Layer 11 of a small transformer language model trained on English Wikipedia (19 layers, counted from 0, width 128).
A neuron adds its activation times its output weights to the MLP's output. To switch it off is to set its activation to zero at one token and run the rest of the model.
A neuron's activation on a vector x is SiLU(gate . x) times (in . x), where the dot is the dot product.

Input weights of the MLP neurons that the questions are about. A number n stands for n times 0.0033.
n18 gate: -7 22 -46 9 -29 19 -40 55 -4 13 11 -12 -17 30 -34 -9 -31 -8 40 33 -4 -52 38 -11 14 -6 10 -12 -55 35 -28 17 -1 -12 2 -15 -13 38 -8 46 -34 -3 -39 15 45 22 21 -2 -39 13 -44 24 -30 31 12 -13 2 0 -7 58 -12 -6 -19 -14 -2 -34 -38 -39 -7 -23 -33 -10 7 -5 -14 -25 -18 31 -28 -40 -27 7 -32 8 47 -30 -2 1 11 81 32 28 -10 2 -8 7 16 12 -3 -22 21 24 17 29 -22 7 4 5 26 18 4 5 12 8 31 -40 26 19 11 -10 -41 -15 2 15 20 8 39 -2
n45 gate: 54 -10 -21 14 3 19 -8 19 18 22 2 -19 -28 14 28 26 -3 -16 3 -25 21 -18 -12 28 12 -1 -4 -1 20 26 4 -11 5 -39 27 21 10 -15 -11 -38 -38 9 3 -13 1 -6 -36 -19 12 34 14 7 3 -38 6 0 12 9 -9 17 21 -5 17 -12 -15 -32 6 -10 -5 -5 20 -28 9 -9 -3 10 -15 33 -14 -8 9 -9 -23 3 31 -3 56 -15 -26 37 -35 -13 5 -8 25 15 -5 13 22 -29 45 -38 -60 22 30 -40 19 14 23 13 -15 -14 11 -30 55 9 -7 -10 23 -3 1 -8 -6 -16 7 4 -14 -62
n49 gate: 67 20 -16 4 -38 -20 17 -19 29 18 -37 24 10 11 -9 -44 -21 9 14 -20 -20 -17 4 11 11 21 16 -39 9 20 -2 16 -23 -12 2 52 -15 4 -30 -59 -16 10 25 -11 -24 10 8 -25 -24 6 -1 4 17 1 -6 11 -41 28 -38 -1 14 -22 29 3 -7 -30 -9 -12 -2 -31 36 14 -20 13 1 17 -1 5 -49 -25 2 -32 -21 22 -2 -53 -6 -12 5 36 37 24 -26 -14 -26 52 9 15 4 3 -48 22 24 34 18 14 34 -9 16 -23 3 -48 20 -1 33 7 -4 3 -24 -26 13 -60 8 -28 -26 17 13 -31
n167 gate: -51 92 27 -42 -31 36 32 21 -19 -18 -42 -24 -39 -14 -12 12 37 43 -44 -26 33 90 -16 4 -1 4 -10 0 -18 -5 15 55 10 -16 -17 5 -16 13 32 5 53 -3 -5 -9 12 -23 -18 -13 40 -74 -54 -3 6 -9 48 -31 -40 8 19 -27 -4 12 -56 -52 -24 33 -24 -2 -3 43 -40 -15 -16 20 -23 12 2 -30 44 -3 -22 33 1 -21 44 46 -6 27 27 -31 70 -34 -76 -14 -50 41 15 48 -47 -22 28 -12 2 -20 4 -48 1 8 -33 63 20 11 23 -50 24 -7 -6 61 0 22 20 -8 -57 -23 -48 12 4 -4
n177 gate: 7 7 0 -5 -10 -38 -23 -2 26 -14 -14 -1 28 17 -7 -6 -68 -21 41 17 27 -35 10 -10 -36 -7 5 8 1 -28 16 57 -9 -22 4 -47 13 2 -11 24 -8 -24 -28 18 4 12 -9 -18 10 -20 29 -4 34 18 24 -10 10 20 -9 -26 55 0 -49 10 4 33 -16 -19 -32 6 9 31 22 6 2 -41 43 -10 2 -45 -18 9 2 -13 -14 -2 5 -35 3 34 5 -46 22 52 23 7 19 21 -64 25 2 -14 18 -56 7 49 21 -32 36 -29 13 -5 -14 25 -2 -9 -17 -11 -21 6 27 -70 -7 20 -10 -18 19 -7
n213 gate: 5 -20 1 -6 -17 -16 -42 33 -15 26 36 -1 -47 2 5 -2 7 24 20 -22 -17 59 54 35 29 42 41 -27 18 -7 -2 -13 -24 -9 -50 -33 48 22 21 2 56 -36 -8 2 -15 -12 -16 -56 11 44 -26 -27 32 20 6 -63 -30 -51 18 1 -19 -25 -11 8 14 7 28 -51 10 18 26 20 9 22 -3 24 -15 -12 35 -28 48 -24 -15 -11 2 -6 -3 42 26 7 20 28 17 36 15 37 -30 -8 25 55 9 15 -40 0 -13 -27 14 -10 2 -25 -10 -11 -16 10 18 -16 -53 18 9 -18 9 -94 -7 -10 21 6 -22 -28
n238 gate: -8 -12 -11 10 -42 34 -48 -13 7 -15 21 44 15 -28 5 -8 -15 -24 51 28 -14 12 -32 -2 -37 25 -8 -51 4 7 29 15 5 -38 43 36 -7 46 -79 -4 14 -6 -38 11 -25 10 7 -11 4 -29 8 -15 26 84 22 36 12 -23 -51 -12 -28 18 -31 -11 13 -28 -25 -34 -38 -1 -1 -24 -27 -12 -17 -8 -25 63 32 -4 61 -24 8 -58 -19 1 -30 26 -1 -8 -19 -23 -3 49 -35 -34 -21 -40 -86 17 -44 25 -7 51 78 -23 -43 17 9 16 38 -36 36 -14 52 -22 -18 -41 -9 -4 -55 -68 27 16 38 -14 9 -43
n313 gate: 19 4 0 -41 -19 19 -16 -6 -6 4 16 -31 15 42 14 10 -4 55 14 32 40 -22 -1 24 -9 1 15 -37 46 4 13 1 -4 6 -8 6 1 29 -33 -18 -19 -25 -10 11 5 7 16 4 28 -34 -4 -39 31 34 6 -30 -10 -15 13 35 0 -8 -26 -6 5 26 -19 -23 -71 -56 25 -16 1 30 56 -55 11 30 41 -4 20 -6 4 -6 -25 21 -24 -18 42 31 -24 -10 -25 -29 -20 -14 7 5 42 16 -43 9 14 1 25 19 -31 49 -9 13 -22 -7 -2 -27 -24 32 12 18 13 -9 -31 -17 8 17 -6 23 10 -3
n18 in: -23 -40 -26 17 -18 10 43 9 51 38 1 13 -10 41 66 29 6 8 12 0 20 3 38 53 -30 -3 2 28 -5 59 -18 11 -25 -4 25 -8 -17 4 -17 -16 39 -6 -4 20 30 -2 -17 5 -23 -40 -12 20 20 40 -11 -16 10 31 5 40 -33 -18 -21 -29 -1 8 -29 5 15 12 -66 8 11 49 22 3 -31 -5 -36 -47 -2 -10 -8 3 28 -5 -27 -15 -2 -32 -24 -21 -47 -2 22 -17 -9 -26 13 -30 57 5 1 -27 26 -17 -3 8 -12 61 -12 -8 -38 14 -19 2 -10 -40 -22 -10 -31 66 -18 28 6 -42 -13 32
n45 in: 43 0 3 -11 -6 -14 -7 -5 13 -18 6 27 34 5 -7 0 9 14 5 32 -52 -17 10 0 -11 32 18 -21 -2 15 28 12 43 39 18 24 -14 9 -22 -14 9 14 -3 33 13 7 22 13 1 -11 32 -8 -22 -5 4 10 -28 2 -29 12 -9 -5 -1 62 9 -1 -30 -25 -18 37 28 -60 -3 -34 -28 1 16 17 14 -23 -3 2 6 -18 -3 -40 -30 -54 -13 28 -24 14 -24 -10 14 9 -19 7 1 -12 17 -9 -2 57 9 3 -8 -14 15 12 -1 2 -16 -34 -7 45 55 -32 47 -12 -3 30 1 -6 -22 -7 6 -11
n49 in: 6 -7 28 7 46 25 -11 -35 23 21 38 -7 -55 30 13 16 -21 45 2 -20 37 19 -13 18 6 15 -31 15 10 -9 4 9 -28 17 -1 -15 32 -22 -9 -23 35 18 25 -4 -8 -3 -11 -18 -4 -48 -41 -22 42 -23 46 -13 6 -68 -33 12 -21 10 9 17 -27 -30 -49 -37 20 3 -40 13 0 -9 17 13 -11 57 -7 8 20 -25 14 -16 -9 -32 -47 52 18 27 16 21 -29 -32 -20 30 28 -10 35 -38 -5 56 -22 7 -17 -25 24 2 2 35 -29 19 -58 -38 -45 -37 -9 20 -20 -2 38 22 -26 10 57 28 -11 -17
n167 in: 21 22 8 9 -41 17 24 20 -12 -3 6 6 11 -14 -50 7 6 -44 19 -76 22 -8 -66 -14 6 -5 25 23 49 -2 5 28 28 34 -33 50 -30 -4 26 11 -72 5 33 -24 54 -10 -14 -5 -13 27 -12 -15 -46 33 37 -52 -87 -6 -36 -24 10 54 4 -65 -70 5 -47 9 31 13 8 44 8 -46 -37 -64 -26 -14 14 -24 57 8 0 18 -7 -9 6 23 56 -38 0 -7 34 -12 -1 22 61 22 -11 -29 15 -18 -13 0 -40 -25 -40 -37 23 3 59 -15 0 -11 -27 -18 52 27 -34 -1 -40 8 -14 -6 24 35 -5 -32
n177 in: -29 -17 56 -7 -11 -27 31 -10 -2 -10 -33 13 -9 -25 6 -48 9 37 22 32 17 22 2 -28 -57 -30 -23 27 -15 -13 8 -17 -51 -31 -15 17 -17 -2 51 -17 42 -8 -7 6 15 -39 -7 -10 3 -68 -10 -2 20 32 -22 -20 9 10 24 -13 22 -2 -30 24 -13 6 74 -24 16 30 -62 17 -22 -8 -7 -16 8 3 -36 -18 43 36 25 2 -35 -5 7 -2 5 -37 -33 45 -4 21 -32 10 -15 -20 -18 -14 -5 16 11 -46 2 -8 3 -29 5 -13 57 -8 41 -37 2 -9 -33 -72 -12 6 -18 2 -11 39 38 -3 50 -9
n213 in: -8 -24 11 36 10 -4 0 7 -3 26 -18 12 -11 6 -58 -30 7 36 -2 8 -5 50 -36 -28 -12 25 18 17 -26 7 -31 -5 0 25 -12 -30 -15 4 37 -2 9 -37 9 4 -32 4 -13 2 18 12 -17 -54 -2 28 -12 6 -11 -6 1 -24 -24 -15 23 -1 19 15 24 -1 -15 20 -31 -36 -1 38 60 -77 -10 -19 8 -28 21 40 22 -8 39 -34 -46 19 -13 12 11 11 12 -27 38 17 -37 30 -5 2 0 -30 11 7 20 19 14 -32 -58 33 -42 -8 34 -42 -54 30 -4 -59 39 -21 57 -6 -35 -16 -24 12 -38 12
n238 in: 50 0 0 35 6 20 -7 -42 79 8 12 -27 39 2 -1 -27 -18 -23 -9 46 -4 34 -16 -36 5 -10 -4 30 17 35 2 24 -16 -21 25 7 20 4 -46 3 -8 30 -44 39 20 -32 -40 6 -6 -36 14 -33 29 16 64 -7 40 -26 -48 -24 -20 20 -19 49 7 -27 3 -10 28 -22 -30 35 24 -55 -28 -9 -10 67 -17 -26 46 -17 19 -28 -31 7 15 -40 -61 -24 -8 51 16 56 -34 6 -20 -28 -84 22 -5 62 -33 8 6 -17 -68 26 12 26 -19 -66 2 -2 -6 4 -15 -21 -61 -12 7 -36 8 -8 26 6 5 3
n313 in: 15 7 0 20 -38 -18 -25 0 10 17 -22 -11 -7 -72 30 18 35 -14 -4 -11 17 -9 7 16 26 22 -18 4 15 35 -12 18 25 19 -17 42 27 -5 -11 24 -15 -32 3 -26 13 4 2 -33 -2 -17 -43 -13 25 -60 -36 -8 15 8 47 20 61 -5 22 -13 -2 -3 -30 -8 11 -52 27 -6 -4 -30 -23 -23 23 23 19 -3 9 8 17 21 1 43 -24 -14 11 -24 4 -68 30 -19 43 -50 -8 -35 31 7 -28 33 42 -19 1 -2 17 2 -3 14 21 8 4 18 -11 -34 47 -17 -53 -20 11 2 -31 -32 -8 33 -6 -25

Output weights of the MLP neurons that the questions are about. A number n stands for n times 0.005.
n18: -15 -27 -13 -14 -7 9 -2 16 3 -8 2 13 -20 13 7 -19 2 28 7 -19 -8 -45 20 31 20 -15 7 13 16 59 23 -13 -12 6 13 -18 -7 25 16 -13 35 -9 8 2 20 0 0 -29 -18 -18 -10 -12 -30 6 10 7 -1 29 10 16 10 -27 25 -16 -13 10 8 -21 16 -3 -8 -11 19 -19 -3 5 -5 33 8 -7 8 -8 7 -16 24 13 36 22 16 -32 6 -2 -19 -17 2 4 -2 -1 9 8 8 12 -11 -6 23 8 -22 -21 9 30 -2 -10 -1 27 12 12 20 29 -4 -4 -9 88 -11 26 -6 -25 1 -7
n45: 11 16 -5 -6 41 -2 12 -4 7 14 0 -19 8 -1 -9 27 11 4 -11 8 29 4 13 2 -7 -20 10 -16 17 29 -20 7 7 -13 -4 2 16 -3 -9 4 8 -4 5 13 -36 25 31 -8 -22 -14 -8 6 -8 -20 13 8 -4 22 14 -17 1 -6 -23 -3 18 26 3 32 9 31 -6 -6 22 9 -40 -10 -18 -2 -2 0 9 -9 -35 0 -33 -20 -1 22 6 -3 0 -13 0 -17 -50 -30 -4 8 -8 4 -2 4 -9 -14 5 -18 -4 -3 -2 -3 -3 3 13 34 3 4 -4 1 3 10 5 37 7 34 -1 13 -11 -15
n49: -7 -2 -1 10 46 11 10 2 -5 0 -1 -4 -70 -5 -14 23 -50 -5 1 -1 -11 13 -14 -18 -10 4 -9 23 2 25 -2 14 15 14 2 6 17 -13 5 -25 4 3 -3 20 7 -5 -14 11 35 -16 -31 -17 -10 -21 29 15 3 -11 -35 25 -16 1 9 28 -12 5 7 2 -3 2 -21 21 13 -39 -12 12 -12 25 21 6 -27 -21 18 16 0 9 -14 7 0 -10 15 -1 -2 -19 3 -14 -5 -13 30 -5 -8 -16 -28 21 -5 28 -11 -12 -7 13 23 10 8 -17 -26 15 -7 15 27 13 10 -7 -12 3 14 8 3 12
n167: 12 5 -6 -13 -42 20 15 8 -6 -8 15 -17 3 -21 -11 -1 -17 -16 -21 4 -27 31 -7 13 10 37 -9 4 8 -22 -5 4 33 -10 -1 7 2 24 28 -19 3 -9 23 -3 27 6 -4 12 -24 -17 9 -18 -12 35 38 22 -1 9 1 8 18 -19 -14 -2 -23 30 -5 -9 9 8 -32 31 24 -19 -10 -21 27 -10 -13 -7 -8 -2 -5 -17 -18 0 -47 -7 16 39 48 -7 -29 -13 20 11 2 5 10 -20 17 -22 8 -10 7 1 6 -10 -6 -49 -15 9 -27 19 -8 -14 15 -18 5 10 20 3 -8 -8 18 -8 17 -34
n177: 18 -15 26 -7 -19 3 15 9 10 5 6 -24 -34 -4 -8 24 7 19 13 -8 -28 -24 15 -37 -7 7 -5 38 -5 20 -10 18 -25 43 -9 28 23 -2 3 10 -1 -10 12 -3 -41 -22 2 -11 -2 -18 14 12 -23 -5 4 16 4 9 23 -43 -7 -12 -16 -4 -16 -26 -16 34 28 -13 6 9 12 6 -5 2 -21 -4 -8 10 0 -22 27 14 -24 3 17 -5 -16 6 12 19 2 22 -31 5 -37 8 7 -10 -9 3 -3 16 -16 3 -32 10 6 23 28 34 9 16 11 13 -10 14 -30 -12 -3 -9 -24 23 -3 -5 18 -5
n213: -31 23 -2 32 -2 -30 20 14 -2 -16 -7 -10 -23 11 -18 -9 -6 35 24 4 -22 8 32 2 20 18 30 -1 15 -13 9 19 -21 14 -12 26 -7 -22 -16 42 8 13 15 -4 -3 -2 -5 16 22 -13 -7 -32 22 -24 0 0 2 15 26 2 14 2 -9 -6 11 12 28 -1 14 17 -29 -10 -26 25 7 -1 -2 -5 25 -1 18 -22 11 6 -5 0 -22 -9 -9 -20 1 5 1 -25 15 18 -6 -14 -1 14 -21 1 0 -25 13 14 -13 -15 -15 -6 7 -16 14 -6 4 -37 32 14 -1 3 23 20 -2 -4 1 -11 6 -6
n238: -24 8 19 5 -7 -20 26 -12 -26 18 -7 -6 -14 2 -1 22 5 -5 -11 -10 4 -24 9 14 25 -8 21 9 -9 -3 -4 -3 1 27 6 -19 -17 -16 39 7 5 -1 20 -14 -6 -4 20 11 9 19 -2 10 1 -64 -7 -18 -18 8 31 14 0 10 36 -23 -29 3 12 32 6 8 -2 17 6 19 9 14 -5 -48 -18 3 -34 -8 -29 29 -1 -8 6 -4 -10 3 15 26 36 -27 27 15 2 32 41 -7 -6 -17 -17 -14 -21 18 19 -7 -19 -20 -9 42 -23 -6 -11 10 20 20 25 4 12 94 -4 -10 -16 18 4 31
n313: 8 27 30 12 13 -1 -8 4 16 -4 -7 23 20 -27 27 -2 4 11 -13 -14 24 7 7 -8 -19 -8 8 11 -17 -4 -16 7 47 13 -13 -13 6 5 13 6 7 5 -23 -11 -7 -12 -26 -20 14 16 -17 8 23 -17 -11 -19 24 -2 -5 18 32 -18 7 11 1 -9 23 -33 -30 -45 -10 15 -5 -7 6 -7 30 -4 -5 25 21 -22 18 -2 9 -1 -12 -5 -3 1 -16 -17 4 5 -10 -12 -19 -29 4 -25 -24 -9 23 -14 8 -4 7 -17 -21 -3 -4 -2 -7 12 -27 7 -17 9 22 -22 23 13 8 -10 1 -5 23 12

Each question names a token from some text and the token that comes next. It shows the vector x that enters the MLP there. A number n stands for n times 0.031.

Then comes g, the gradient of the next token's log-probability with respect to the MLP's output, scaled to length 1. A neuron's effect is roughly proportional to its activation times (output weights . g). A number n stands for n times 0.0037.

"P", then "ad"
x: -23 -54 -14 8 6 -11 59 32 -8 24 -2 -9 0 -6 -21 -28 -18 -8 11 -22 -6 14 -57 -9 -11 -28 -6 -14 -36 -35 -8 14 5 -22 -12 59 -5 23 20 10 23 -27 34 22 -44 21 -17 -25 9 -31 14 37 -9 16 -14 0 2 5 -9 28 -6 -18 -25 -19 37 -13 12 -8 -3 16 41 -15 20 -45 -4 9 -15 -27 34 -7 5 -19 46 -20 -14 -8 -54 -14 15 11 -51 9 8 -25 -23 -15 -32 -42 6 12 30 0 -15 -15 30 -16 50 -7 41 -10 -27 -6 20 12 -38 46 5 -6 1 1 -31 -5 9 -4 8 -18 16 -2
g: -19 -39 -4 14 6 33 16 29 -19 7 -21 -18 2 8 -1 11 -2 28 29 2 5 -28 13 48 -23 -23 7 -27 4 7 -30 43 -16 3 -15 -11 23 -14 -53 20 -11 47 -16 10 -9 -10 -34 -21 17 13 -64 -24 -2 23 -34 -10 11 27 20 -6 -20 -22 -26 -8 27 10 -25 -7 10 11 1 7 75 -4 -24 -2 0 -3 -42 -7 -44 -1 -9 -13 -22 -17 -6 0 -25 2 12 -48 24 16 1 33 31 16 0 4 0 27 -8 10 13 -19 21 31 -53 -6 -29 11 29 -2 -15 -21 12 14 -54 41 35 -37 -5 1 -1 -51 35 18
Which neuron, switched off, lowers the next token's probability most? n238

"iminated", then "."
x: -15 28 -27 3 10 15 29 51 1 -14 7 -2 -6 0 -21 3 7 -27 -24 5 -15 -31 15 45 -33 -52 21 29 37 -13 4 1 15 -8 -46 25 -4 -1 14 20 -36 18 50 17 -21 -32 5 -25 16 -17 3 5 -37 -26 -12 -12 -13 23 -12 -2 2 -32 25 -12 28 9 -8 5 -2 36 -32 0 -14 3 12 -18 -8 -8 12 26 6 -6 -12 13 6 -31 -33 26 25 24 54 -45 -38 -19 -25 -3 -10 18 19 4 42 9 -17 -6 5 28 58 -19 -26 -11 -34 33 21 30 -21 18 -30 28 17 1 -14 -20 -22 1 -9 38 17 -16
g: -35 8 24 5 -27 12 -15 -8 38 -11 36 9 41 -28 -10 26 26 -30 41 2 3 14 1 -10 14 -9 10 8 -41 -23 53 18 34 -19 21 -35 -12 19 -40 8 4 37 -51 27 7 5 1 49 28 27 1 -5 13 -47 22 -21 0 -11 15 31 -5 7 -19 -24 -16 -6 48 2 4 -32 -26 -46 21 -17 11 27 3 16 20 5 -28 23 -1 12 -37 -21 1 23 -3 -31 39 37 -10 18 -17 36 -29 14 43 -28 17 -21 -19 -46 12 19 -4 -11 4 -51 20 10 -8 4 -39 16 4 -8 5 10 18 -16 2 36 -10 39 12 3
Which neuron, switched off, lowers the next token's probability most? n238

"ive", then " b"
x: -58 -11 9 -7 -3 -9 -2 4 -14 14 34 -38 3 -14 16 32 -8 37 -20 -12 4 -33 -12 43 -10 -17 -18 -7 -28 -43 -11 7 6 -17 -26 52 2 13 51 -1 1 -5 29 7 2 -23 19 -10 9 -4 40 20 -23 -22 -53 13 -16 3 -1 25 -3 -46 -19 -6 -17 1 -21 20 -27 27 6 -4 -25 4 -1 11 -44 -5 12 28 -11 -4 17 15 -8 -41 -17 39 -11 23 22 -48 -4 10 1 15 -10 28 56 35 36 4 -5 -3 17 26 56 -36 -23 -18 -38 -26 -17 42 -3 3 -11 8 -9 11 -1 27 -12 20 -29 1 23 7
g: 14 -17 -10 10 23 -13 46 6 3 -1 -45 -34 -7 26 0 -36 -4 -20 19 -8 50 -1 -6 -12 19 -32 18 -16 11 21 -9 7 -45 -25 -1 -1 24 -15 15 40 -8 0 9 12 -27 -20 26 -15 52 4 -19 14 14 12 22 -17 23 -5 -23 19 31 9 15 -12 -16 -13 -43 8 36 1 33 -17 -32 13 26 24 -3 19 -2 5 -11 45 40 30 39 14 12 -17 21 -10 -55 29 -7 -2 18 16 -7 8 -28 25 -37 37 -17 17 40 -1 29 -24 5 31 15 -25 29 21 30 30 -27 50 -21 26 -45 13 -7 34 10 -10 -12 52
Which neuron, switched off, lowers the next token's probability most? n167

" Well", then " Sp"
x: -31 0 -3 -4 -2 31 12 44 11 28 11 -10 28 6 20 0 9 39 -22 -23 -23 16 -39 37 7 22 -8 -17 16 -23 6 13 13 12 -1 2 38 49 12 12 -14 -50 33 -29 6 -16 28 -32 0 -6 -13 7 -3 31 0 -2 24 15 -27 -7 30 16 -2 -19 39 2 -18 10 -35 -3 15 -9 10 -22 -23 -25 -26 12 -24 -4 -9 19 7 1 -32 3 -52 -14 7 9 -36 -25 -38 33 -72 -5 -30 -10 54 -6 -56 -16 18 -33 -30 19 14 -29 -27 -8 -54 -9 -10 52 1 -22 18 29 9 13 5 23 -9 7 18 -4 -16 -10
g: 22 -13 40 10 -12 20 19 -3 -11 -3 3 -68 -6 -41 8 -3 -7 24 -34 -3 28 -13 19 -15 33 -29 45 60 11 8 25 -5 -33 10 -10 -7 -1 34 15 22 -3 -18 15 -14 -12 28 -22 7 -16 18 -18 11 27 -45 -63 -17 44 -1 -20 12 -28 0 12 -36 12 -3 45 15 -6 -57 17 12 -46 64 34 -8 -14 0 -2 6 3 -38 -13 8 29 16 8 -13 8 -18 -34 -6 25 -3 18 19 9 -22 2 -17 20 12 -6 8 -1 -38 16 -38 -5 36 -5 13 8 7 -8 8 -44 39 -26 25 -28 7 -8 -26 8 8 -3 28
Which neuron, switched off, lowers the next token's probability most? n313

"out", then " rate"
x: -18 -33 -1 -15 -11 -20 -15 45 -10 16 12 -27 32 5 -12 -8 -4 17 -31 -30 -14 -3 6 15 1 -10 -21 -27 0 -27 29 -7 -3 -30 -22 -6 -23 -2 25 36 13 -32 -6 -20 11 -28 30 18 12 -1 32 10 -39 -5 0 -4 -9 0 -16 12 -19 8 9 3 6 -17 -3 -20 -43 36 -33 40 10 21 12 -37 -26 -2 32 20 14 -2 -1 6 -26 -17 -25 36 -5 30 1 -32 -45 13 -19 -19 13 -30 30 25 -14 5 -16 -33 -20 22 35 8 23 -14 -65 -1 -22 66 19 42 -26 -31 7 21 -28 36 -55 25 -31 -29 40 -3
g: 14 -53 12 14 -3 -42 1 21 7 -2 -9 -16 27 8 20 3 -7 29 9 17 32 -21 -15 9 -25 16 -24 7 -31 -2 3 -9 -29 5 17 0 8 -34 -14 -16 49 -12 -25 -14 -18 34 -11 14 -1 0 1 6 24 29 30 -17 4 22 57 0 -32 -35 19 -33 -11 8 1 -3 22 -28 -31 -28 -3 2 -30 -1 -23 50 5 -22 16 -15 -21 3 -47 -34 -38 1 -24 22 12 16 18 12 39 5 31 21 -10 29 -23 4 -2 -18 11 16 -49 12 53 8 10 -25 -10 -62 -54 51 34 3 -35 16 -22 4 -6 39 -30 3 8 25
Which neuron, switched off, lowers the next token's probability most? n313

"ver", then "ber"
x: -14 -7 -19 -24 -9 -22 -14 19 16 43 37 -29 -16 9 -22 0 -27 -29 -23 -18 -25 10 4 8 -39 -14 -40 33 -39 -12 28 -26 1 -2 -30 17 35 14 -5 9 -12 40 -26 -21 32 -21 50 -35 -52 -6 -21 22 7 64 -26 -37 -6 -30 -35 -31 19 -2 25 -12 9 3 34 -19 15 -1 9 -34 4 -17 -15 -17 -29 26 22 20 7 -11 14 -18 -24 -6 -36 25 -14 19 -10 -37 -17 11 -62 18 -4 8 -12 2 -22 11 10 25 23 16 38 -11 -2 -41 -58 -11 -28 19 21 0 -29 -9 -16 8 10 14 5 -10 13 6 11 -17
g: -1 -18 31 -24 23 28 16 -22 21 -12 -18 -33 -6 41 -3 0 28 -3 -5 2 -14 16 -25 -17 30 9 -27 30 -3 -11 -10 5 -41 13 -27 5 18 12 5 51 -9 14 18 -2 -32 28 14 -5 9 -28 35 -1 0 -7 -5 -6 -32 -9 -38 27 29 27 62 -59 -7 10 32 -19 -33 -20 3 29 -10 12 -14 23 3 -47 -13 11 34 -45 26 -12 3 47 6 -21 -6 10 -10 -27 -1 -18 8 -27 -17 -7 26 12 -6 -39 -11 -72 30 -35 -24 8 -26 -25 -59 -6 -10 -24 -20 18 -24 18 20 1 18 44 2 -4 -21 -17 16 10
Which neuron, switched off, raises the next token's probability most? n213

";", then " Morgan"
x: -4 1 -24 -5 7 -18 3 13 0 12 17 -42 -4 26 -8 -4 15 12 -24 54 -9 -67 4 6 -9 -5 10 36 -3 37 -18 1 -16 -1 2 5 26 16 1 -36 -15 -21 51 -19 22 -31 20 11 8 -24 11 -8 -19 20 -19 -7 -50 -6 -9 23 -24 -9 18 -3 -19 -39 17 -14 -22 24 31 -5 12 -5 1 -9 -35 17 3 4 -24 -38 -14 -29 18 -50 -28 7 4 4 3 -30 5 -3 -8 -11 -30 9 29 -10 20 -9 -26 -14 19 5 21 -6 20 9 -33 -26 7 31 1 -8 -30 -6 -15 27 -12 47 1 -7 7 39 7 -11
g: -6 27 17 35 -11 16 46 -22 86 38 -17 -11 -17 -7 -63 -12 -4 23 -54 2 -4 21 -11 -8 -33 -14 10 38 12 8 6 -29 5 0 -14 -2 47 -28 9 12 -26 21 1 13 -42 -27 -9 -4 -29 30 4 -16 1 -8 -11 28 -18 -6 -22 -1 31 -25 13 25 35 21 53 10 7 -39 31 15 8 -2 -14 -32 30 19 26 -2 6 21 -13 32 -20 -13 -14 13 -17 0 10 -22 29 9 -16 11 29 17 -1 1 -8 -14 19 38 3 12 -30 0 19 27 -5 -22 -11 4 -19 -18 -50 17 40 -22 3 -15 9 -63 25 -20 -10 21
Which neuron, switched off, raises the next token's probability most? n18

",", then " some"
x: -9 8 -12 13 20 -24 30 39 -2 -15 18 -36 -1 41 -24 -23 -16 17 -35 40 -22 -63 6 -7 -7 -19 3 28 1 12 13 19 16 -5 -7 -1 -5 34 28 -2 -27 -3 29 18 -4 -5 1 -21 10 -13 -16 21 -40 0 -32 -3 -15 -5 -15 3 28 -26 -23 -13 -37 -10 -6 11 32 36 23 9 12 3 -3 -28 0 17 11 22 25 16 -13 -25 1 -3 -22 -5 -1 21 -2 -47 -27 -22 10 -7 -9 -43 8 -19 60 18 -34 22 22 -5 19 0 -1 37 5 -27 -24 53 -1 -2 -4 32 7 -8 -12 27 13 -4 57 -26 -14 -44
g: 4 -24 7 -6 -8 17 -19 8 -44 -26 24 18 24 -31 13 12 -31 10 26 1 24 -6 -51 30 30 -8 24 -30 -6 3 -7 23 0 3 -22 23 -13 -1 -35 30 47 -10 -33 1 -19 -7 -20 15 13 -18 -39 -27 -22 -13 0 1 -30 30 -24 7 49 48 -33 22 -14 13 -10 12 6 10 20 16 -16 23 10 -26 -32 -18 20 16 21 2 66 14 9 -13 25 -35 6 -4 27 -54 -21 -19 -50 28 5 -76 6 2 1 33 19 14 16 -11 9 -2 7 -21 2 53 0 16 -10 -17 15 13 5 29 -5 28 -5 22 -47 -28 13 2
Which neuron, switched off, lowers the next token's probability most? n18

" Murray", then " compl"
x: -30 0 -24 -12 6 50 16 18 10 -6 10 -58 -32 22 -9 -4 -7 -2 -33 -8 -28 0 14 22 -46 -7 -21 29 -30 -36 16 12 -12 37 -28 7 20 4 29 -32 -24 -24 42 4 -14 -1 69 -7 18 11 -9 -31 -28 14 -2 8 -13 15 -8 3 33 -13 25 -59 8 4 22 -6 10 14 27 -35 35 -48 -5 -32 -31 0 25 12 -22 28 7 19 3 -28 -43 23 -4 9 4 -9 11 27 -19 2 -35 21 28 7 -21 -43 -27 -6 -5 18 28 -29 0 -18 -32 -13 11 19 3 26 0 -6 27 25 0 32 22 3 18 17 -8 -17
g: -36 17 35 -3 -2 -11 -13 -34 19 -14 27 15 -45 -36 27 -16 -19 9 -16 19 -9 -41 -14 20 -24 10 -2 -20 -61 4 21 0 -43 -25 -33 -30 -27 13 27 19 -26 27 1 -19 11 33 -39 15 -21 -34 14 7 -11 14 4 -29 1 9 -15 29 29 30 -1 20 47 8 34 -38 -46 -18 19 11 12 -34 -14 -22 -6 -9 -42 -7 22 38 3 -36 21 29 -1 14 -30 -28 5 -1 6 -7 -20 35 10 -13 17 19 28 -26 57 -25 11 -1 -45 -2 0 14 -13 0 2 18 -33 24 -6 34 23 12 -19 -7 27 -33 3 -27 31 -19
Which neuron, switched off, raises the next token's probability most? n238

" All", then "Music"
x: -18 44 20 7 7 -27 -18 7 -4 -30 -11 26 24 15 -33 -17 -39 20 -18 16 -57 -8 13 26 25 -28 -7 -6 3 -32 15 15 0 -52 -60 5 -17 32 36 22 2 -30 59 25 -19 -29 33 29 25 -15 17 -9 -15 -9 -26 -13 -13 -35 -28 12 21 4 -11 -18 1 -1 -3 -15 9 26 52 19 -3 6 9 -28 -11 20 -7 4 35 -9 9 -14 0 0 -43 3 -10 0 -27 -14 -26 5 -15 -11 -33 -17 24 -2 -1 4 3 7 4 -13 46 -33 6 -15 -27 -4 -45 44 5 -12 5 29 -7 29 6 5 32 -18 57 -11 -20 -29
g: -36 -4 18 -22 27 -25 -14 -40 10 5 13 21 10 59 19 -19 22 -47 -1 7 0 41 5 12 18 26 -35 15 -3 13 8 54 25 43 -22 -28 -9 36 -32 9 0 -36 36 48 -26 5 33 28 2 11 0 -2 14 26 8 8 -26 -44 66 -19 -27 -16 18 15 15 -34 20 4 -16 -6 5 -28 -21 -1 15 5 1 -33 -34 5 -9 31 1 -19 -16 11 31 -1 -24 17 -24 14 25 -26 12 -24 -36 23 -15 19 43 -14 22 34 -12 -16 -29 23 17 -16 -2 30 28 34 -17 -23 -10 -25 -2 -15 -6 -12 -4 -21 39 -1 6 34
Which neuron, switched off, lowers the next token's probability most? n213